Layer 3 of a small transformer language model trained on English Wikipedia (8 layers, counted from 0, width 128).
A neuron's activation on a vector x is squared ReLU(weights . x), where the dot is the dot product.
The model reads these tokens: "ood" " p" "ric" "es" "," " which" " im" "med" "i" "at" "ely" " l" "ed" " to" " a" " w" "ave" " of" " st" "ri" "k" "es"

The vector x that enters this layer's MLP at each token. A number n stands for (n - 500) times 0.012.
0 "ood": 488,106,387,424,363,443,547,430,608,543,566,594,528,536,455,475,483,489,472,432,517,535,390,500,422,411,402,484,565,425,472,597,511,515,440,547,475,501,586,391,317,603,391,434,508,527,472,529,612,552,481,571,538,501,479,541,449,588,417,651,432,510,616,477,574,326,521,597,431,489,566,490,589,509,532,493,371,551,544,481,591,417,368,489,512,310,789,470,488,498,443,589,487,539,388,556,548,504,478,467,565,625,527,495,517,712,452,459,476,524,482,587,524,507,579,448,656,519,382,552,446,554,437,513,661,525,461,632
1 " p": 543,104,394,408,431,358,532,511,525,552,556,555,556,513,441,536,448,569,472,510,459,500,442,485,644,456,479,553,495,462,566,492,616,355,486,596,541,402,561,554,444,527,450,543,555,526,424,547,527,446,508,457,439,526,575,494,454,552,559,596,459,568,564,800,463,559,384,629,394,622,541,492,536,504,497,536,426,469,464,320,533,423,539,424,544,371,521,567,564,401,432,567,532,712,430,541,547,491,524,443,499,599,537,428,358,530,580,454,495,392,512,526,553,465,543,313,686,441,551,515,578,541,642,468,523,413,374,521
2 "ric": 522,287,497,582,459,344,469,551,572,610,481,521,582,531,565,490,580,557,369,539,444,462,441,524,597,368,321,523,451,445,570,574,425,507,410,532,527,416,434,464,436,465,392,534,623,350,464,385,665,500,407,356,575,525,506,459,475,484,491,458,624,403,448,634,551,367,386,422,494,487,514,603,657,597,563,528,470,409,499,462,503,583,550,401,507,378,495,546,571,507,591,592,615,657,537,525,502,606,450,441,482,585,592,495,475,610,672,577,387,384,541,538,503,583,525,357,580,525,442,559,429,532,492,345,435,458,486,711
3 "es": 483,63,553,572,537,420,492,474,546,526,442,581,462,494,525,534,538,525,441,490,446,496,428,635,427,483,498,654,617,470,585,611,532,552,398,535,538,522,454,466,374,607,433,540,630,461,627,482,573,556,498,483,446,457,561,327,567,611,480,506,499,426,444,717,573,461,414,477,428,440,527,590,465,553,553,423,457,606,478,389,489,488,479,441,508,409,515,422,570,543,443,593,482,717,485,469,587,433,455,421,517,702,498,435,629,576,588,505,414,511,481,488,466,496,459,409,581,432,461,477,425,548,547,515,424,420,338,537
4 ",": 494,20,555,434,409,490,583,563,493,551,505,526,473,525,451,464,535,531,553,467,358,601,410,580,392,516,541,530,472,483,427,464,550,493,485,460,616,459,366,490,390,473,452,446,564,437,497,623,784,477,590,454,463,480,522,414,454,566,501,566,431,409,437,574,510,464,429,525,494,460,512,514,527,491,629,529,419,531,517,552,529,526,540,457,560,324,518,512,504,456,511,732,463,620,457,482,473,437,514,417,609,560,508,535,484,647,577,471,456,509,592,538,494,530,371,534,517,536,435,531,499,458,465,459,585,542,504,550
5 " which": 503,48,676,494,454,417,511,317,545,553,623,501,403,516,334,499,504,573,517,364,431,590,478,555,451,578,588,531,529,420,496,488,567,448,476,498,468,566,393,558,462,524,506,612,442,438,489,437,591,479,524,453,536,420,538,532,426,549,432,507,507,363,503,569,513,489,455,640,393,434,561,577,428,493,536,485,606,519,574,588,498,490,527,636,530,468,638,483,466,559,394,508,465,699,457,532,381,495,495,500,613,629,408,503,497,725,557,394,473,385,574,587,487,567,477,471,492,486,488,436,559,476,639,460,485,500,542,388
6 " im": 523,256,522,572,411,376,518,500,436,436,507,349,314,581,463,651,373,432,463,403,583,481,429,481,620,619,602,660,613,526,579,371,403,478,446,441,585,482,559,511,494,356,311,640,537,498,657,619,532,484,513,494,366,449,604,417,401,525,545,440,504,657,381,537,537,569,433,501,441,627,518,509,518,520,427,435,539,575,424,522,554,486,373,387,577,528,554,652,486,510,505,613,514,538,520,510,488,415,655,453,436,620,521,569,483,640,459,566,486,450,462,492,396,490,500,497,517,565,421,519,398,524,461,493,556,360,449,660
7 "med": 362,353,571,403,389,508,563,428,491,600,619,408,513,416,334,650,501,377,424,367,457,539,512,542,297,420,429,537,647,538,592,534,500,437,398,447,671,580,622,414,470,409,546,511,416,532,447,468,474,404,443,500,500,467,534,506,516,516,407,407,542,581,529,516,542,504,417,400,550,510,449,638,448,454,514,558,578,545,490,603,571,642,410,520,522,154,318,643,448,585,609,519,521,678,505,529,547,288,575,417,602,645,630,535,536,688,546,484,575,485,482,516,473,528,527,535,573,522,495,465,504,458,507,492,409,509,456,631
8 "i": 464,207,534,452,388,363,604,573,467,533,455,404,445,522,382,544,450,395,484,505,493,522,700,506,517,493,557,592,510,514,456,555,510,455,255,636,585,567,642,521,324,356,609,532,665,572,503,436,489,493,519,505,503,548,538,360,397,498,464,548,468,590,483,540,482,489,460,464,563,551,646,505,385,448,488,555,518,519,396,369,388,618,502,486,483,390,680,433,507,404,502,540,515,564,505,521,458,380,494,449,400,759,419,621,600,705,465,584,437,472,591,516,560,613,465,560,578,609,531,466,453,480,558,464,351,532,404,596
9 "at": 506,143,665,557,375,500,446,469,497,467,481,604,475,460,421,580,410,484,393,456,540,464,520,519,444,503,390,588,654,433,597,511,468,410,372,564,542,635,615,480,554,418,609,448,421,580,528,374,570,450,536,530,454,501,491,533,416,540,612,550,491,573,458,570,483,385,423,474,513,529,498,544,513,377,514,480,563,570,544,499,538,683,540,531,474,419,529,467,401,517,488,597,582,669,522,497,453,372,504,540,401,672,422,448,440,664,488,467,299,428,615,451,579,610,465,433,691,427,480,481,545,413,517,545,536,601,402,609
10 "ely": 450,276,609,404,388,557,538,457,480,558,439,394,528,498,541,554,467,564,582,276,452,582,430,580,373,532,473,556,581,352,564,335,511,577,450,677,542,462,525,499,400,373,620,531,560,530,521,442,599,579,499,442,412,511,426,357,435,541,457,531,548,476,468,639,538,434,571,533,437,457,523,577,462,486,522,442,597,554,481,529,371,460,391,581,547,431,517,515,459,467,489,570,439,537,537,576,449,421,582,466,699,497,546,449,455,758,376,377,556,558,475,513,479,655,388,510,641,460,348,501,454,483,652,608,492,500,492,669
11 " l": 576,57,449,475,410,426,473,334,519,514,612,495,506,576,397,576,477,573,646,531,488,533,579,485,555,502,375,536,485,448,522,460,477,332,557,413,524,426,666,574,487,510,399,365,454,538,600,514,498,466,474,468,396,470,545,405,535,587,481,542,442,536,515,671,452,532,465,536,516,502,569,409,683,547,575,543,593,466,383,506,555,443,569,448,450,437,566,579,506,443,598,481,463,765,493,510,474,503,457,565,633,499,575,461,510,593,504,402,573,511,497,554,511,397,557,351,586,484,397,542,475,485,624,523,492,580,450,544
12 "ed": 396,25,312,492,538,527,515,469,539,525,599,555,622,586,426,713,550,511,569,435,492,548,459,560,481,394,392,612,512,534,488,410,576,551,417,501,470,608,562,460,446,490,443,537,468,497,524,497,537,458,419,501,418,492,603,421,623,575,456,471,448,524,665,539,516,434,414,430,548,468,537,487,434,411,497,335,618,608,577,430,442,543,483,534,531,187,455,534,525,493,560,566,521,609,471,514,451,576,507,479,587,422,575,592,686,474,492,548,532,448,505,572,536,482,441,429,490,466,465,476,483,415,560,538,440,350,511,521
13 " to": 441,77,484,540,434,568,421,530,559,538,531,386,475,633,433,529,523,557,526,451,480,568,437,602,405,479,516,435,448,479,517,404,565,438,492,425,453,620,498,504,449,408,450,624,480,566,553,539,639,431,505,502,398,486,658,343,512,494,546,426,529,471,586,556,550,498,494,554,495,607,477,524,529,528,577,556,545,519,541,462,473,541,411,509,659,456,657,597,329,523,448,628,439,564,420,456,350,528,469,454,558,498,461,504,477,577,479,522,421,544,459,631,496,627,401,394,478,445,484,450,528,398,615,603,468,465,492,449
14 " a": 506,39,565,450,437,462,541,440,500,450,578,344,480,531,317,476,442,493,544,525,471,549,531,524,484,537,469,488,440,397,489,444,530,576,436,544,544,545,505,644,464,407,512,426,699,567,531,417,573,495,590,555,497,458,581,404,491,527,529,351,461,556,646,522,515,497,528,436,501,512,460,585,470,495,593,461,402,468,539,542,589,605,479,640,581,472,655,566,488,330,420,456,508,527,499,492,388,481,444,402,592,527,632,449,503,670,422,425,578,478,611,563,375,538,432,443,574,545,524,546,440,361,505,554,542,480,463,626
15 " w": 528,109,545,490,478,518,515,432,545,481,553,493,555,499,487,603,478,485,635,432,424,554,558,492,516,518,439,393,472,441,534,520,461,438,532,501,523,592,611,481,441,425,327,460,512,446,542,495,559,496,485,504,432,598,613,418,436,604,562,557,443,575,637,556,537,456,411,603,443,454,460,463,536,473,533,522,564,550,485,603,509,551,390,467,513,300,567,581,523,418,488,479,464,591,579,465,545,649,410,505,448,403,504,385,364,647,471,440,536,364,358,520,369,564,615,465,608,442,557,662,635,502,656,519,551,253,431,616
16 "ave": 513,43,508,438,464,503,488,369,509,541,648,305,549,430,273,568,558,480,510,484,513,536,471,482,557,465,449,492,571,379,460,628,514,553,407,394,522,577,529,474,440,648,389,484,464,449,573,631,550,489,574,458,472,439,516,528,524,445,473,428,519,452,594,528,538,482,430,657,406,444,424,590,392,474,594,583,437,685,544,433,505,546,352,553,465,425,565,495,507,520,520,535,498,634,553,494,401,572,525,580,557,515,575,495,569,439,529,506,495,518,461,470,617,621,476,456,541,456,554,565,548,431,449,525,529,369,433,620
17 " of": 520,22,542,509,464,581,558,426,489,501,530,398,571,510,381,568,510,514,436,353,526,644,434,477,487,512,539,540,502,569,572,518,485,566,522,420,516,556,529,517,451,309,516,514,462,424,537,613,736,515,480,548,414,451,541,497,484,392,450,474,404,493,485,571,503,495,476,510,456,523,435,571,447,403,531,425,488,510,493,496,452,466,528,514,613,410,483,615,468,451,550,567,412,691,516,466,264,509,633,381,578,552,481,526,435,548,492,485,475,441,619,552,518,617,467,469,542,556,511,501,637,447,491,570,542,576,500,417
18 " st": 429,90,569,377,492,425,476,556,554,533,532,436,423,461,388,574,525,620,650,521,512,504,542,549,560,560,314,478,466,491,531,404,414,380,464,520,421,508,637,553,352,462,457,597,445,480,608,434,598,331,488,475,573,591,541,441,528,480,479,544,471,653,588,555,456,487,481,583,439,438,556,519,553,448,625,498,457,474,427,475,519,481,458,549,547,334,657,480,518,452,559,558,466,559,476,627,474,526,564,544,393,619,482,381,652,482,483,544,536,414,391,624,430,543,509,417,524,425,582,457,572,541,586,453,543,532,455,615
19 "ri": 280,280,443,535,587,432,475,467,538,516,510,323,514,469,551,583,777,569,498,571,521,539,499,430,694,518,494,506,416,454,358,439,488,476,424,500,463,599,547,471,433,445,501,473,482,505,479,656,498,529,418,447,374,489,494,483,586,535,391,581,505,549,510,549,532,183,524,557,411,390,479,468,371,469,500,527,468,425,502,485,451,516,496,480,479,461,513,577,527,424,535,517,496,577,503,607,382,731,499,447,590,703,466,674,463,542,510,599,503,583,601,603,623,525,518,429,615,483,464,566,415,449,505,382,497,472,455,694
20 "k": 461,143,386,508,545,579,356,622,489,601,490,399,508,551,459,682,716,530,517,513,461,438,356,515,626,544,486,426,527,512,471,683,452,484,490,476,371,653,353,559,360,444,362,510,362,573,438,560,462,437,482,463,460,472,419,469,527,532,539,434,490,460,580,589,522,430,599,546,507,441,572,416,455,498,556,430,381,535,610,540,439,496,358,535,457,348,560,495,516,482,625,537,466,681,515,463,490,638,403,523,521,668,489,614,446,504,466,486,593,392,526,467,524,576,538,475,787,551,617,468,506,514,494,513,455,379,418,643
21 "es": 506,39,506,536,503,486,484,449,523,540,462,450,486,553,527,542,528,572,464,454,507,468,372,607,483,606,509,558,664,468,519,550,511,604,491,539,523,625,427,506,385,601,386,515,543,565,596,554,525,567,492,559,390,481,490,375,605,612,461,492,544,446,483,680,541,474,431,565,471,431,475,584,394,509,593,321,506,606,523,345,466,423,378,567,517,360,562,451,525,514,439,567,431,686,529,483,489,491,449,451,519,677,463,488,590,538,513,501,432,538,533,463,534,485,496,371,565,439,476,473,440,578,467,486,542,426,296,523

Each question shows the input weights of one neuron of the MLP. A number n stands for (n - 500) times 0.0014.

n710: 468,477,309,578,560,590,583,461,600,490,525,632,673,498,409,420,393,429,485,446,527,485,383,516,646,461,565,455,608,461,454,510,535,442,553,570,590,524,494,368,477,500,489,468,405,478,590,468,546,574,425,477,526,526,424,521,553,409,529,360,619,485,556,431,407,459,605,547,472,391,649,481,405,582,636,508,372,631,522,409,462,339,425,595,575,515,483,604,381,381,610,514,552,477,530,497,537,629,449,311,544,525,478,529,396,393,404,466,607,664,488,576,416,695,522,575,482,255,369,548,483,631,439,441,536,577,476,339
It fires most on token 0 "ood"

n955: 586,553,486,710,478,392,505,506,497,355,510,590,565,599,346,463,584,459,592,573,549,455,286,594,460,432,590,513,339,516,555,511,454,410,580,605,615,431,455,474,442,555,590,620,622,627,663,359,467,537,495,443,415,679,552,461,418,413,526,497,548,426,625,360,640,486,573,561,346,573,503,616,400,425,581,452,674,510,412,382,518,351,491,422,644,793,448,577,505,538,508,490,508,591,475,430,599,599,489,583,533,422,562,367,600,423,530,450,455,500,440,616,384,574,468,396,421,468,365,466,557,395,306,582,397,444,561,487
On which token does it fire most, and how strongly? 13 " to", at about 2.8

n486: 353,630,469,486,577,459,609,429,516,522,482,551,367,460,276,470,410,578,534,570,550,503,577,548,477,773,456,378,592,525,456,419,309,522,681,415,560,460,296,333,459,582,466,401,464,559,364,497,471,603,219,426,495,573,444,585,466,411,428,697,613,475,515,448,553,438,514,593,532,411,544,465,524,613,492,482,455,539,615,641,684,509,491,451,368,493,623,416,563,425,409,232,532,442,572,632,545,523,682,545,607,516,423,481,303,497,494,435,491,615,404,489,579,545,443,533,539,466,564,505,637,534,520,435,494,725,369,459
On which three tokens does it fire most, strongest first? 0 "ood", 19 "ri", 5 " which"

n864: 598,532,609,388,500,547,454,550,473,534,636,520,495,543,579,492,572,356,515,306,579,415,553,552,375,601,558,317,450,505,507,570,457,534,650,498,603,508,506,495,505,409,538,465,527,520,464,500,213,505,487,444,556,599,317,652,453,372,616,452,487,548,565,324,493,508,510,518,562,569,471,481,568,493,603,465,558,411,402,527,627,485,413,490,502,473,463,530,515,680,464,317,416,391,650,548,639,588,461,492,503,466,272,424,470,342,451,424,431,489,517,385,465,508,492,461,545,343,541,554,629,643,448,472,450,572,555,488
On which token does it fire most, and how strongly? 15 " w", at about 0.18

n206: 428,500,347,618,551,519,534,503,698,623,469,622,390,574,562,371,474,497,646,599,629,485,420,483,416,579,583,674,543,719,328,579,438,437,615,550,559,600,424,500,576,494,436,633,650,561,529,374,623,581,503,652,345,482,621,478,563,403,548,553,239,445,559,404,460,306,416,589,497,359,515,546,513,530,467,523,403,520,494,717,389,444,547,330,570,529,472,341,518,563,398,459,635,479,480,151,546,642,365,475,269,490,478,347,408,411,594,328,591,825,494,430,473,464,469,482,428,298,503,449,598,581,487,503,558,524,538,400
Its two highest activations, in order, are on tokens 3 "es", 21 "es"

n354: 520,563,669,505,476,508,518,516,556,552,455,489,593,530,359,430,428,518,580,550,431,415,581,519,500,644,446,500,415,559,414,454,314,637,672,417,561,563,273,577,487,637,627,396,471,563,568,417,487,458,457,429,385,495,530,521,575,362,379,553,687,553,519,543,656,487,459,429,609,513,390,633,353,458,638,455,505,587,454,440,627,436,465,625,555,533,517,500,564,410,539,548,495,402,450,556,615,343,521,334,447,409,513,441,532,345,508,442,450,390,578,580,548,449,515,658,527,696,644,517,463,454,443,588,489,564,459,394
On which token does it fire most, and how strongly? 14 " a", at about 1.3

n829: 413,528,518,484,441,528,470,435,435,458,359,610,436,484,656,622,457,350,540,544,373,648,443,540,426,471,537,503,471,516,410,414,405,511,532,555,560,556,515,638,478,636,577,505,583,451,567,379,461,548,348,568,555,414,396,461,576,541,349,601,378,443,283,549,520,371,473,468,497,365,628,602,472,479,534,563,449,321,532,488,616,344,737,410,720,455,444,624,671,558,388,464,567,454,416,503,633,541,572,441,438,387,557,476,546,440,415,500,722,691,471,481,605,647,424,569,480,495,384,497,343,497,547,551,460,712,526,493
It fires most on token 10 "ely"

n27: 712,577,676,582,387,455,604,542,510,381,651,537,500,549,516,300,440,281,527,433,339,626,628,538,533,644,409,562,382,566,447,536,516,505,564,497,476,474,530,441,536,442,562,552,457,500,573,443,300,576,421,508,539,604,380,475,457,376,521,484,538,495,404,459,508,478,634,446,592,613,479,561,376,679,463,403,397,502,500,538,624,560,453,642,599,490,484,538,460,514,450,446,490,432,572,492,483,462,589,532,477,527,565,452,459,446,483,522,277,650,495,438,444,514,349,595,422,568,209,487,432,445,528,656,248,625,672,428
On which token does it fire most, and how strongly? 8 "i", at about 0.23

n788: 487,507,637,550,380,371,690,514,459,418,504,605,567,457,656,481,526,579,446,496,434,610,445,530,576,455,559,504,543,613,571,519,493,500,466,413,473,434,439,409,519,691,458,525,474,498,535,375,477,678,409,360,500,520,453,399,553,500,451,356,439,475,469,498,583,505,523,579,477,581,371,513,361,616,498,546,416,551,551,495,491,397,708,539,353,581,487,466,591,491,566,520,429,396,455,505,493,407,502,563,479,393,589,527,471,476,514,380,564,374,522,668,612,526,509,491,478,429,471,461,548,555,609,419,502,630,472,407
On which three tokens does it fire most, strongest first? 5 " which", 3 "es", 2 "ric"

n709: 516,498,577,548,606,451,331,414,561,376,496,553,502,290,416,320,490,544,453,413,452,495,576,432,512,451,345,636,395,493,530,596,452,477,467,420,439,679,556,706,444,427,626,637,588,507,660,470,469,504,405,507,523,491,454,444,351,603,468,583,488,547,487,508,365,630,581,524,485,488,605,511,546,450,412,450,527,487,571,510,576,452,572,457,489,503,414,453,472,555,461,615,543,411,516,500,523,472,461,524,670,508,455,429,432,294,605,375,450,359,514,570,498,530,524,532,352,490,617,507,445,474,524,512,658,542,471,543
On which three tokens does it fire most, strongest first? 18 " st", 9 "at", 5 " which"

n905: 598,546,483,583,716,451,494,349,660,408,497,618,613,418,605,480,444,500,453,563,564,388,427,659,408,515,394,642,388,595,617,455,411,402,601,643,544,275,341,454,604,513,493,532,527,563,524,238,368,485,500,490,576,476,580,425,553,436,500,563,333,306,446,432,412,523,427,337,506,487,579,633,487,582,725,560,696,569,390,544,347,535,585,322,632,786,327,578,659,706,445,593,551,403,470,548,507,595,658,569,451,489,525,488,490,383,682,431,364,497,445,394,197,507,475,657,246,541,571,463,567,420,619,422,385,521,446,443
It fires most on token 2 "ric"

n528: 396,566,407,403,550,618,533,611,410,428,495,543,700,396,647,576,465,440,533,611,470,570,645,585,585,500,436,549,523,517,540,565,492,534,511,539,345,456,454,577,411,656,506,220,438,581,289,524,492,623,261,659,419,573,550,495,479,518,435,605,368,465,511,497,581,426,444,520,500,572,493,529,561,443,324,468,553,470,495,610,577,510,505,497,491,397,456,319,532,427,571,532,529,364,519,513,684,472,523,543,489,406,510,485,508,500,477,434,543,570,396,500,528,519,361,488,451,446,440,444,265,521,645,528,458,514,529,436
It fires most on token 12 "ed"

n729: 666,497,363,598,539,450,606,489,482,364,675,686,640,645,418,264,375,442,577,490,421,271,503,437,407,556,453,536,492,534,524,525,500,419,563,362,621,383,482,542,500,649,474,538,597,532,451,390,293,417,414,533,440,675,455,570,538,516,640,592,645,621,382,405,273,559,554,487,342,612,479,462,567,547,539,423,596,432,487,462,638,666,474,549,483,510,309,500,521,580,503,564,472,500,442,560,577,387,442,626,472,443,524,631,471,478,577,478,441,532,521,564,487,443,530,429,537,367,384,508,469,486,500,551,511,698,548,435
On which three tokens does it fire most, strongest first? 11 " l", 1 " p", 9 "at"

n195: 528,559,533,562,567,569,547,468,554,347,643,503,492,387,474,638,476,632,388,502,505,505,570,648,464,641,535,453,464,500,455,647,404,502,574,403,518,364,425,528,476,603,464,436,538,467,458,389,539,589,513,407,483,350,566,559,467,523,346,479,464,480,495,599,570,300,557,682,561,458,599,611,423,517,643,459,262,521,749,661,453,448,419,596,406,509,506,375,482,568,386,510,500,441,485,365,478,477,657,415,543,520,379,655,451,431,362,425,581,585,542,436,370,484,513,578,505,376,434,450,354,580,560,543,470,503,471,472
On which token does it fire most, and how strongly? 5 " which", at about 4.1

n606: 587,541,506,607,512,445,662,434,537,522,500,497,679,450,306,494,336,543,495,732,570,442,302,420,413,514,631,447,640,438,511,528,506,422,565,417,634,398,338,568,569,514,524,578,556,636,590,240,526,438,266,385,513,681,481,411,435,297,410,416,475,611,571,452,440,546,615,486,506,378,360,552,385,487,440,518,459,503,524,524,632,506,461,528,599,739,462,434,403,418,466,519,738,443,521,444,657,508,582,431,512,459,514,560,292,413,568,549,561,518,460,511,558,524,586,484,382,413,536,503,599,444,443,630,561,503,608,470
It fires most on token 14 " a"

n679: 494,560,602,500,461,482,529,423,596,514,455,568,564,391,483,340,370,653,559,688,405,483,581,575,268,613,564,426,588,718,469,365,413,389,671,494,572,363,477,441,500,653,428,388,673,494,478,285,465,575,385,480,339,560,489,411,471,480,418,630,489,520,457,340,540,452,425,503,722,439,586,608,411,583,542,555,512,412,503,596,612,520,447,566,558,538,530,429,478,538,586,481,571,421,578,311,405,356,515,383,314,365,445,634,390,490,450,500,440,521,444,565,639,640,540,492,485,488,639,472,677,404,603,386,359,620,522,207
It fires most on token 5 " which"

n518: 390,618,391,380,584,605,611,540,472,486,517,554,308,500,542,452,487,372,459,511,512,636,590,519,332,436,534,628,588,538,398,494,617,535,563,566,533,555,470,477,497,494,464,399,737,541,628,535,482,564,601,584,440,489,503,423,600,464,450,371,345,577,468,577,414,506,533,524,436,594,302,461,626,716,602,497,553,487,650,574,494,473,574,368,511,500,446,388,572,585,497,295,523,510,559,364,585,461,546,595,133,537,446,291,481,490,421,315,603,544,546,250,597,450,577,541,310,368,321,345,494,731,476,518,391,598,418,382
It fires most on token 3 "es"

n167: 462,561,382,559,462,448,677,526,685,505,601,497,697,444,373,506,244,529,412,497,636,481,475,484,432,431,565,567,580,650,563,377,300,459,533,468,536,355,547,709,419,388,652,430,447,545,580,441,446,578,497,627,543,618,670,486,635,435,429,553,486,486,354,359,456,413,570,344,474,466,497,655,480,660,456,382,500,528,576,588,479,460,430,621,459,500,458,725,459,300,535,580,521,391,497,333,574,550,500,411,544,475,494,579,392,344,491,529,521,574,522,409,594,619,508,527,435,399,530,616,519,593,469,603,328,700,519,483
On which token does it fire most, and how strongly? 17 " of", at about 1.8

n437: 481,523,544,463,530,693,478,422,546,434,408,557,389,498,542,531,418,406,514,601,415,512,532,538,449,469,540,625,598,509,488,418,424,674,477,411,444,495,467,365,430,731,508,442,423,642,484,398,450,588,498,520,430,597,502,495,601,478,346,710,365,469,386,677,489,422,634,531,493,502,521,420,553,491,446,449,477,443,606,479,622,463,550,466,414,451,619,550,585,493,430,572,452,423,539,534,523,432,564,568,437,535,320,625,446,517,424,372,538,590,540,526,553,479,633,498,508,444,367,383,367,524,480,654,508,620,576,465
It fires most on token 0 "ood"

n969: 551,468,455,656,454,540,531,532,476,398,533,462,608,403,430,464,398,438,618,542,597,368,417,392,626,592,596,328,642,454,608,497,528,500,515,623,544,407,469,669,634,565,536,528,432,544,508,481,347,655,517,427,503,654,448,500,369,430,419,561,486,426,606,542,464,575,528,550,463,410,487,443,313,309,568,608,383,462,634,731,503,438,506,598,533,659,424,624,451,452,474,471,587,304,521,657,662,486,359,406,627,416,625,635,334,304,590,431,599,441,460,429,533,488,483,632,459,573,435,513,430,458,279,571,514,372,387,503
Its two highest activations, in order, are on tokens 14 " a", 16 "ave"

n474: 690,562,527,566,526,544,418,491,459,401,392,573,638,539,551,455,342,590,422,473,423,371,548,408,423,450,647,368,397,412,514,535,662,585,440,446,480,451,586,569,651,514,515,421,659,567,392,305,315,479,455,400,650,446,475,529,479,408,608,506,604,469,461,530,405,646,568,438,657,695,639,702,547,552,585,500,509,485,330,405,355,486,552,636,649,480,442,651,434,471,619,532,489,484,521,520,527,393,439,314,473,256,571,489,370,467,466,430,393,419,464,433,492,491,424,607,524,545,679,675,563,471,477,567,494,646,631,371
It fires most on token 14 " a"

n239: 569,512,551,495,576,481,486,478,478,459,467,484,481,390,481,465,589,356,380,449,696,305,632,430,374,486,541,457,493,489,333,567,578,500,557,243,439,533,489,656,543,620,474,601,463,666,587,363,462,612,406,479,391,554,445,490,465,545,459,564,563,707,372,369,408,522,517,512,425,579,464,537,447,539,498,535,495,525,561,576,493,476,520,538,566,584,446,472,397,476,568,543,527,495,491,476,520,582,500,437,456,432,578,413,390,524,357,466,594,413,582,512,410,572,600,546,572,552,671,527,525,502,486,484,564,600,473,463
It fires most on token 9 "at"

n405: 583,534,571,442,397,534,558,377,694,607,485,602,623,412,469,550,604,461,622,575,489,359,599,492,542,613,426,505,357,655,476,550,492,333,450,320,566,337,371,602,574,689,455,610,500,396,484,471,413,518,462,478,598,558,484,543,421,355,384,547,410,557,494,500,523,523,528,399,503,525,558,585,389,561,754,399,315,483,609,509,453,528,571,340,567,588,447,465,663,360,506,665,474,322,415,453,544,374,480,516,360,534,544,457,441,481,422,588,636,459,266,391,462,509,691,497,494,522,603,556,487,591,500,563,574,467,562,467
On which token does it fire most, and how strongly? 18 " st", at about 1.6

n731: 652,521,566,541,566,542,449,534,419,435,590,509,440,543,309,475,309,456,533,529,560,444,602,521,575,430,586,417,346,485,537,557,474,498,544,495,490,536,302,470,461,453,673,526,635,525,498,509,482,455,520,374,490,673,580,413,327,547,568,644,492,414,516,344,388,709,577,523,644,440,507,481,444,493,515,573,376,296,401,577,741,317,544,477,509,585,488,442,666,591,429,358,478,477,490,446,617,620,477,403,455,514,513,453,519,544,549,484,368,519,502,558,447,532,510,629,416,456,511,542,500,492,539,459,489,536,659,475
On which token does it fire most, and how strongly? 14 " a", at about 0.18

n190: 564,471,550,610,523,362,624,318,628,489,597,451,472,527,458,234,546,497,500,438,535,324,429,452,547,562,239,414,551,604,634,506,522,566,526,603,453,387,488,607,531,789,640,599,442,467,471,522,419,571,426,271,458,526,575,715,609,472,556,519,396,470,506,468,485,455,621,563,494,364,405,335,395,503,663,457,497,463,421,535,534,331,467,585,453,520,459,516,567,388,483,456,570,472,704,536,584,489,405,625,574,485,333,564,579,297,547,509,523,474,386,473,500,561,454,591,526,503,500,505,416,566,520,562,491,590,430,503
It fires most on token 16 "ave"

n172: 521,548,331,417,490,494,457,468,603,700,571,597,450,363,441,398,355,406,545,462,560,333,445,634,410,665,497,547,588,440,446,400,580,284,422,636,555,447,438,611,509,670,657,365,601,442,564,353,528,463,319,228,547,547,629,560,543,553,545,648,509,558,484,155,534,437,441,582,409,478,547,509,411,651,488,568,465,528,355,656,523,323,477,583,584,694,427,643,432,537,491,573,645,406,549,351,493,690,434,451,545,431,392,512,572,461,382,418,506,572,307,624,424,682,402,491,494,543,628,426,314,596,531,503,615,678,471,449
On which token does it fire most, and how strongly? 0 "ood", at about 0.2

n932: 699,484,438,389,527,498,631,463,431,581,486,478,444,401,567,524,567,421,520,483,536,400,423,582,422,509,540,506,507,459,440,424,469,585,622,451,478,495,502,573,552,613,498,608,456,640,595,557,523,449,370,431,489,439,450,546,473,473,461,496,465,513,481,519,533,552,644,555,421,350,513,550,546,445,515,461,366,534,764,628,536,340,654,480,534,445,485,546,583,482,330,483,504,402,517,476,467,586,502,439,539,507,416,391,521,518,406,541,493,612,455,350,528,537,487,498,442,471,460,481,354,553,471,594,544,505,556,516
It fires most on token 21 "es"

n926: 472,535,324,385,468,527,591,570,624,457,498,576,476,415,607,428,192,537,602,522,490,613,417,437,393,358,532,535,439,571,348,328,573,538,508,500,453,590,608,571,492,500,565,593,610,570,495,567,519,249,412,461,405,475,406,532,512,316,566,414,446,500,428,305,495,653,458,423,588,447,472,546,511,528,407,585,508,498,447,492,613,364,550,448,554,420,556,603,460,489,412,446,443,429,449,390,585,531,674,531,351,526,461,359,611,446,545,521,533,635,508,564,390,667,443,475,423,414,589,550,567,497,619,559,543,534,625,416
On which token does it fire most, and how strongly? 13 " to", at about 1.5

n476: 458,573,350,389,623,461,424,536,528,513,530,694,410,567,443,466,359,549,569,530,523,511,583,398,573,300,454,549,471,701,490,505,462,409,454,515,559,410,389,587,530,654,623,714,602,391,428,447,489,565,377,262,456,597,461,403,493,345,445,338,412,500,669,322,510,411,481,585,313,416,606,402,522,624,544,514,497,422,526,639,500,508,561,554,656,538,466,503,453,399,456,367,551,531,545,427,511,586,478,431,475,485,522,354,589,404,533,550,669,494,536,651,545,568,516,497,426,325,457,479,466,511,511,612,380,547,652,539
On which three tokens does it fire most, strongest first? 18 " st", 2 "ric", 12 "ed"

n458: 576,570,314,473,402,489,527,430,479,416,647,536,615,559,397,414,508,420,481,416,497,399,573,578,378,606,557,595,588,453,466,588,619,367,506,583,570,325,452,289,611,464,459,680,628,465,587,308,393,503,430,354,320,636,542,405,567,505,500,413,395,511,414,526,613,450,589,516,375,555,453,292,330,578,440,514,565,380,531,581,446,535,448,584,463,555,368,596,654,434,525,510,536,528,490,470,743,567,613,436,542,548,319,555,509,447,516,528,452,546,458,487,306,543,444,455,588,576,431,393,466,584,511,617,402,533,513,506
On which three tokens does it fire most, strongest first? 6 " im", 3 "es", 10 "ely"

n763: 555,538,467,744,597,523,486,418,524,459,704,596,537,638,548,503,553,520,525,492,492,461,421,469,449,597,514,449,300,431,629,394,673,445,704,500,421,396,487,467,512,645,488,573,345,601,565,474,526,710,390,383,511,543,409,564,544,463,508,389,373,492,398,512,518,459,667,393,253,609,486,397,442,467,607,482,411,561,612,689,548,440,601,639,410,581,484,573,418,503,503,311,468,477,372,603,635,497,503,472,435,449,418,418,461,408,391,374,565,512,322,299,514,461,567,541,560,327,551,432,639,435,627,503,385,395,516,530
Its two highest activations, in order, are on tokens 15 " w", 20 "k"